Layer 8 of a small transformer language model trained on English Wikipedia (11 layers, counted from 0, width 128).
A neuron adds its activation times its output weights to the MLP's output. To switch it off is to set its activation to zero at one token and run the rest of the model.

Output weights of the MLP neurons that the questions are about. A number n stands for n times 0.0084.
n45: -14 19 22 -25 3 22 24 -12 -42 -7 -51 4 -24 8 -35 7 -36 18 17 6 -68 -27 -11 -19 10 25 -19 -6 -54 50 -12 -20 -6 55 -25 9 -10 -19 18 -30 6 13 3 -23 -5 22 -29 29 -43 -29 -32 34 -18 13 -48 -13 3 24 3 -13 31 10 -23 4 -69 -18 15 -42 -34 -19 44 -11 2 93 -16 3 -3 46 31 8 31 22 40 -19 17 -30 1 0 19 -46 0 14 2 8 -27 -3 30 -50 6 -11 -18 9 18 4 2 -1 72 -1 17 30 -14 -34 10 10 39 -13 -60 7 -11 18 -16 54 -14 -34 57 -50 2 5
n72: -5 -23 7 -21 -33 36 -11 21 -9 -38 28 -42 37 -19 -13 -4 -13 18 -20 -25 32 15 -5 -20 11 6 7 -6 1 -7 61 21 -52 -2 14 -2 14 -12 0 -5 -3 -17 29 -67 -4 47 -5 -10 2 17 -14 -84 -22 -38 69 29 45 -23 17 -6 40 -24 49 1 34 -71 -27 7 25 -21 -9 -9 -36 -93 -7 -4 -10 34 21 46 -22 -36 15 -20 -68 14 -48 -2 16 23 -35 -6 -15 -9 44 -13 2 40 14 37 -7 -39 -32 4 37 33 2 -30 37 -21 26 -21 -59 3 33 20 10 -1 44 -9 4 3 -26 2 -20 2 -7 3
n90: 13 17 36 24 4 21 10 -25 36 7 14 -39 -8 -7 16 -55 -4 42 65 -9 16 -11 10 57 2 -11 31 -37 14 -51 -37 -16 -10 85 22 14 20 -17 4 -11 -17 32 -44 -16 13 -15 45 42 -48 8 7 21 -1 58 21 -14 -17 -20 -58 -18 4 -22 -53 -8 -35 -1 -4 21 -9 17 20 -40 -78 22 3 -7 25 42 41 -5 -9 -8 22 41 17 33 84 -34 -39 -23 11 -23 40 39 69 9 -6 -8 29 38 10 33 -26 -4 -85 31 -5 38 20 -9 27 -16 51 -12 -15 -13 7 5 42 -17 -43 3 18 32 -4 46 -2 -9
n133: -52 -50 2 19 -19 -19 40 -15 -1 -17 56 4 80 18 -50 18 -4 -2 -13 -58 -8 -28 49 35 22 -1 -11 -39 -9 -22 -17 -7 68 -29 -20 -29 -6 -1 29 -13 -13 4 -1 -1 -5 1 -35 -53 -22 -74 -46 -33 53 8 10 3 4 0 -3 -29 29 -49 61 8 20 -16 -11 15 -1 55 -12 44 18 -15 36 -43 0 -30 31 10 25 35 -19 -2 19 23 21 44 36 -34 -4 -7 39 -16 32 -2 -35 22 -34 41 12 -28 -34 -22 -14 -17 25 5 0 -60 -8 38 -35 -7 43 24 32 -17 -13 -54 42 -28 -15 -33 25 51 6 18
n167: -3 17 30 8 -39 16 14 -21 62 32 3 3 -24 38 -15 30 -32 19 19 35 -49 -24 -41 30 -77 2 -10 34 39 28 -29 13 -29 10 -36 -29 3 -28 -6 23 54 2 2 -12 60 -46 -45 20 7 25 7 21 -53 45 14 -36 3 0 35 -3 17 -14 10 10 5 2 7 8 -25 5 13 -21 58 43 -41 -30 -27 -1 -21 -4 24 -2 60 41 -32 -4 34 -6 -42 -20 -41 17 -33 -45 10 -2 28 -4 -23 -26 15 11 -1 33 5 11 36 -17 -8 48 -54 -33 -8 -25 -45 30 -53 38 -19 63 49 -7 -44 -41 -50 -9 34 -16
n184: -1 25 -28 -59 1 -6 -58 23 44 -6 -12 16 -38 11 7 14 -30 -28 16 -13 -52 17 51 -30 -20 16 -33 31 7 -12 -45 18 -36 -14 27 15 11 -16 1 -1 -4 11 -55 80 -22 5 43 41 -11 -4 20 0 50 17 41 -28 -4 48 -12 -29 14 4 -55 -42 4 -3 27 -42 40 -24 -8 6 30 34 -11 48 14 14 -18 -4 35 -2 -42 -34 -44 63 49 28 -20 32 -22 -14 22 -13 -31 -28 39 46 3 -37 0 -5 15 26 4 -28 65 -1 -32 8 -40 -29 51 -33 -37 39 -33 -5 -16 -23 -20 -33 31 14 -10 -14 47 51
n331: 80 -21 -39 -23 24 -35 30 -29 53 46 -3 14 12 -61 41 -22 22 -65 10 57 -29 60 0 -24 39 7 21 14 -41 -23 -18 70 4 -3 61 -52 19 -2 -56 27 -16 -52 -14 16 -14 -41 9 76 3 11 -22 6 36 15 5 -19 -35 -23 9 -61 22 64 -72 90 15 -7 7 -8 42 56 34 1 44 29 -20 9 2 54 -13 14 -35 67 -37 70 13 68 45 17 6 -20 25 42 8 29 14 30 -38 18 11 35 -14 23 6 -5 -88 -11 11 26 -31 -39 23 -94 -19 7 -68 9 -27 17 -52 47 -50 -33 22 -20 53 6 -13 -45
n342: -21 -6 48 -7 11 32 -16 -22 59 -58 5 -6 26 10 -1 -32 6 -6 10 47 -5 -2 30 5 -8 -3 35 -9 -16 -1 -9 -6 -31 -21 -6 -24 -4 -3 10 -49 52 18 -78 -23 -17 -4 -24 38 26 -37 16 -32 28 -34 31 -18 10 17 63 41 27 24 -39 -23 30 -16 -30 16 20 -35 66 2 47 -12 -18 37 20 8 36 -9 1 43 -19 3 25 70 -66 -45 -56 24 -27 -43 -29 -62 21 -11 6 -12 23 21 -30 33 -4 23 21 -17 0 -15 12 3 12 10 -33 -43 -36 -6 50 -36 51 -35 -11 12 -20 -25 30 9 -39 -15
n361: 27 29 12 29 -35 48 55 24 73 1 20 24 30 -37 37 -26 38 -3 31 22 -11 45 -13 22 -36 23 -15 30 71 19 22 -16 3 7 18 1 3 34 3 -13 27 30 -20 -38 -6 -20 -57 33 -5 -16 -10 36 13 8 23 -18 -32 -13 -1 -40 24 1 15 37 -28 -33 -2 -17 -4 0 -25 -30 -40 -18 4 53 13 -14 10 33 -20 -65 41 -9 8 -7 -5 -32 -40 45 -24 7 8 -7 -48 4 26 -21 -41 2 -48 -24 -25 -4 -21 27 25 -52 53 -14 -8 -35 -1 5 0 -46 -1 3 -34 12 37 6 -77 60 -27 70 25 11
n385: -5 -4 47 13 6 29 -42 12 3 -26 10 4 -37 -22 55 30 -9 26 -2 68 -43 43 10 47 16 -1 32 20 15 -18 -42 -60 -32 -34 38 27 -14 11 -23 -11 14 -66 -15 -40 67 -24 19 4 -15 46 20 54 40 -3 11 -66 -20 -18 1 21 16 -38 30 29 28 31 68 5 5 -18 -16 -20 3 35 -14 33 27 -4 -55 39 31 23 8 -17 20 -17 -3 -62 -6 6 76 29 31 13 -8 -8 -9 14 15 27 -12 -47 -66 19 -15 18 4 0 24 -17 19 -26 -35 4 25 2 19 -6 -41 19 22 24 5 -4 40 -64 15 5
n386: -30 -63 4 26 -6 -17 -1 27 -4 -8 32 -43 -55 6 -10 -36 52 -24 11 15 15 -15 66 -21 -3 3 63 11 35 43 10 57 58 -9 -51 38 -1 -28 -3 -18 -41 -7 -25 6 47 -30 12 33 -1 -4 -28 -22 8 -16 12 28 -5 31 -14 87 40 -32 65 -77 39 -5 43 15 -10 -2 11 -24 41 17 0 -6 5 -22 -10 4 3 -33 -38 -4 13 -22 -11 -15 0 -24 16 42 2 67 0 -29 25 18 -21 6 -4 15 27 -13 -8 7 9 70 15 -11 56 -8 -5 12 3 75 -18 4 13 -74 -18 25 25 4 -6 15 -8 -7
n392: 10 9 49 -30 -26 19 -13 28 41 25 -15 21 12 -25 28 -13 -24 12 23 26 11 46 -24 2 -21 -13 -34 -17 36 22 -6 27 30 -24 36 2 17 -41 4 10 -4 -30 -2 41 34 -17 35 18 -1 35 47 50 -35 35 28 -38 -2 -28 36 -73 -11 14 -15 -5 -46 -10 65 -43 2 -10 48 -12 16 8 2 -37 -8 14 -42 9 16 -4 11 -19 9 10 35 10 40 24 -1 52 35 3 2 14 48 4 -2 28 -21 -12 -15 -29 29 63 28 -77 12 39 -14 17 -18 25 -14 -29 -11 -21 -42 -30 -12 48 -29 -49 -60 16 9 -11

Each question names a token from some text and the token that comes next. It shows the activations a of the neurons there, in the order above. A number n stands for n times 3.

Then comes g, the gradient of the next token's log-probability with respect to the MLP's output, scaled to length 1. A neuron's effect is roughly proportional to its activation times (output weights . g). A number n stands for n times 0.0042.

" up", then " of"
a: 0 0 0 0 0 0 -31 0 0 0 0 0
g: -38 0 -19 -4 45 -5 12 -29 15 24 -2 3 -26 -55 1 -32 37 -4 -27 5 53 -8 -18 -5 -23 12 37 10 -27 -5 -30 23 -3 22 -24 -11 -27 0 30 -5 0 7 -6 2 -15 -4 39 7 37 5 -43 5 23 -13 -17 -6 -1 -14 28 2 -23 42 11 -30 9 -21 18 -34 -5 -8 -3 -7 10 -39 -1 15 -9 -1 -7 11 -14 20 -8 -14 -14 -26 -70 4 5 -8 -28 -9 36 22 9 -7 -5 33 12 -26 3 -41 9 8 -11 -7 -4 23 -8 -10 8 -6 5 -5 16 24 -13 -12 2 2 23 -36 11 -14 -15 -1 9 -33
Which neuron, switched off, raises the next token's probability most? n331

"le", then "i"
a: 0 0 0 -9 0 0 3 0 -6 0 0 1
g: 1 35 16 7 -11 -17 35 -37 21 -12 -24 -4 25 -10 1 18 -41 -8 -36 -24 -22 25 -1 -15 9 -8 -13 8 -31 -16 17 8 -15 0 -6 -25 11 -46 -4 -13 11 13 16 24 40 29 -1 -3 6 -24 -22 -1 -5 5 -31 -6 -45 2 3 -15 7 -36 15 2 23 13 -7 -34 -2 -14 10 -20 7 1 -20 -8 -23 1 -18 19 19 12 7 30 -12 -25 42 -44 17 -29 26 -15 -18 -5 45 -7 -32 -20 35 -11 19 -6 -31 7 -41 31 3 10 -29 3 -7 14 16 9 27 -27 -4 -14 13 -25 -26 -27 -29 33 -6 35 -2 -5
Which neuron, switched off, raises the next token's probability most? n133

" sp", then "ans"
a: 0 0 -5 0 0 14 0 0 2 3 0 0
g: 21 1 4 -2 23 5 5 -1 -8 -25 -9 -30 -9 27 -30 19 17 -8 15 -23 -25 0 13 -34 -4 28 -16 9 -33 -49 -9 1 -16 -8 45 -32 16 47 -18 7 -9 17 4 -4 -14 -4 -7 -20 4 -17 11 -25 12 28 -19 -13 12 35 -14 -3 -8 4 6 -48 25 -3 4 11 3 -7 23 24 -9 -51 -2 18 -9 -22 3 25 -2 16 -9 19 -18 10 8 -13 21 30 14 49 -17 47 6 29 30 -28 -15 4 9 -28 50 -1 25 -21 16 2 19 13 11 18 -3 -34 -8 3 -36 -6 -4 3 29 2 -34 10 14 18 3 -54
Which neuron, switched off, raises the next token's probability most? n385

"ation", then "."
a: 0 -4 0 -2 -13 0 -2 0 0 0 0 16
g: 9 -2 -27 -13 0 25 15 -8 3 -13 60 -8 25 -6 26 20 22 -26 -4 30 -10 13 0 47 4 -14 -25 -14 14 0 0 18 20 -14 -12 -16 19 36 -1 -14 12 -7 -7 -18 8 9 -21 -20 -30 24 16 -20 -33 58 1 -25 -5 -5 29 -41 17 -13 -10 -23 -29 11 30 5 23 -10 22 28 -44 -30 -15 2 17 -13 18 5 3 9 -21 18 11 -10 49 14 -10 -11 36 -3 6 -2 -10 -9 10 31 -22 -4 -2 42 6 -10 -17 -3 -55 -13 -10 24 -26 31 3 -11 3 -10 15 -28 -26 -2 -42 -5 12 30 -19 -3 -7 -8
Which neuron, switched off, lowers the next token's probability most? n392

"t", then " to"
a: 0 -36 0 0 0 0 -6 0 0 0 0 0
g: -15 -13 66 -11 23 38 -1 -4 -13 -6 5 -13 0 32 -23 16 -11 24 -1 -31 24 -10 21 21 -2 -3 7 22 17 -13 47 -55 -27 -2 4 8 7 -14 3 9 1 8 -27 12 -12 14 12 -44 -22 0 -33 -28 -4 -33 -16 -15 12 -22 -3 20 -22 -47 23 -15 17 17 17 17 -17 -14 -17 -17 -13 -52 -12 4 -8 19 -14 -3 0 -11 47 -39 -9 -32 11 -16 -6 27 22 -3 -6 -9 -8 1 23 -31 24 13 2 22 3 1 30 13 -16 -35 12 16 12 32 2 37 19 24 -8 -34 23 -23 -21 0 0 10 -18 -5 10 10
Which neuron, switched off, lowers the next token's probability most? n331

"oc", then "r"
a: 0 0 0 0 0 -28 0 3 0 0 -4 0
g: 15 -16 13 -3 24 1 20 0 -35 -20 -13 -31 -11 26 30 -44 -8 13 20 7 2 -2 -10 49 -1 2 -20 14 11 14 44 -2 5 -3 -19 -2 -10 10 -37 -9 39 5 8 26 -47 3 -4 15 -4 13 -44 8 -11 17 20 33 -25 -20 3 10 -49 16 27 32 -19 16 50 17 -17 6 -28 -5 -17 0 -16 12 6 -21 -26 22 -22 -3 -20 -21 15 9 -57 10 10 -12 -17 -21 15 13 29 2 26 -7 13 -8 -4 22 28 1 -11 5 -21 -12 -42 -23 12 11 37 -1 -19 26 37 -9 -7 5 -10 -4 -29 26 24 8 -21 6
Which neuron, switched off, lowers the next token's probability most? n184

" and", then " other"
a: 8 0 0 0 0 0 3 0 0 0 1 0
g: -35 24 2 -3 -25 5 21 26 -24 -2 54 10 26 -13 7 -15 -21 35 -33 -7 -21 4 -8 -1 3 5 4 -34 -17 7 -16 4 19 -6 21 8 -7 12 2 -5 6 11 17 2 -27 10 10 -6 24 14 -48 -5 -10 33 -14 -5 34 -1 23 26 -22 2 7 1 -1 2 10 27 12 -8 3 -1 27 55 -17 24 10 -29 -18 34 4 -13 -32 26 -29 -10 -41 -16 10 -28 21 2 15 -18 -11 -41 21 46 21 9 38 -8 -16 -5 17 -51 4 0 -7 -1 32 39 -5 24 4 2 0 -21 8 13 5 35 2 2 14 14 14 60
Which neuron, switched off, raises the next token's probability most? n331

" which", then " won"
a: 19 -4 0 -1 0 0 0 1 0 1 0 7
g: 19 40 14 17 -12 25 5 -7 7 -22 -18 -18 4 20 -19 -5 6 47 14 8 11 -7 -26 -11 19 7 -13 25 -38 14 1 -22 42 8 -9 10 -52 -28 6 44 -5 12 25 8 -19 16 -42 -37 4 -13 -17 -14 16 -15 2 -5 -30 -9 -31 -8 -16 12 -12 41 -5 2 -29 -18 39 24 -34 -15 -40 1 -35 4 44 40 -10 -37 -9 12 24 -15 9 7 21 24 -8 37 1 -14 -1 11 20 -13 -16 -22 -14 -8 -24 -10 17 -31 -44 9 -37 -15 12 25 -1 2 8 -34 -7 -17 -8 19 9 -10 -5 -14 16 17 -3 -3 -3 -7
Which neuron, switched off, lowers the next token's probability most? n45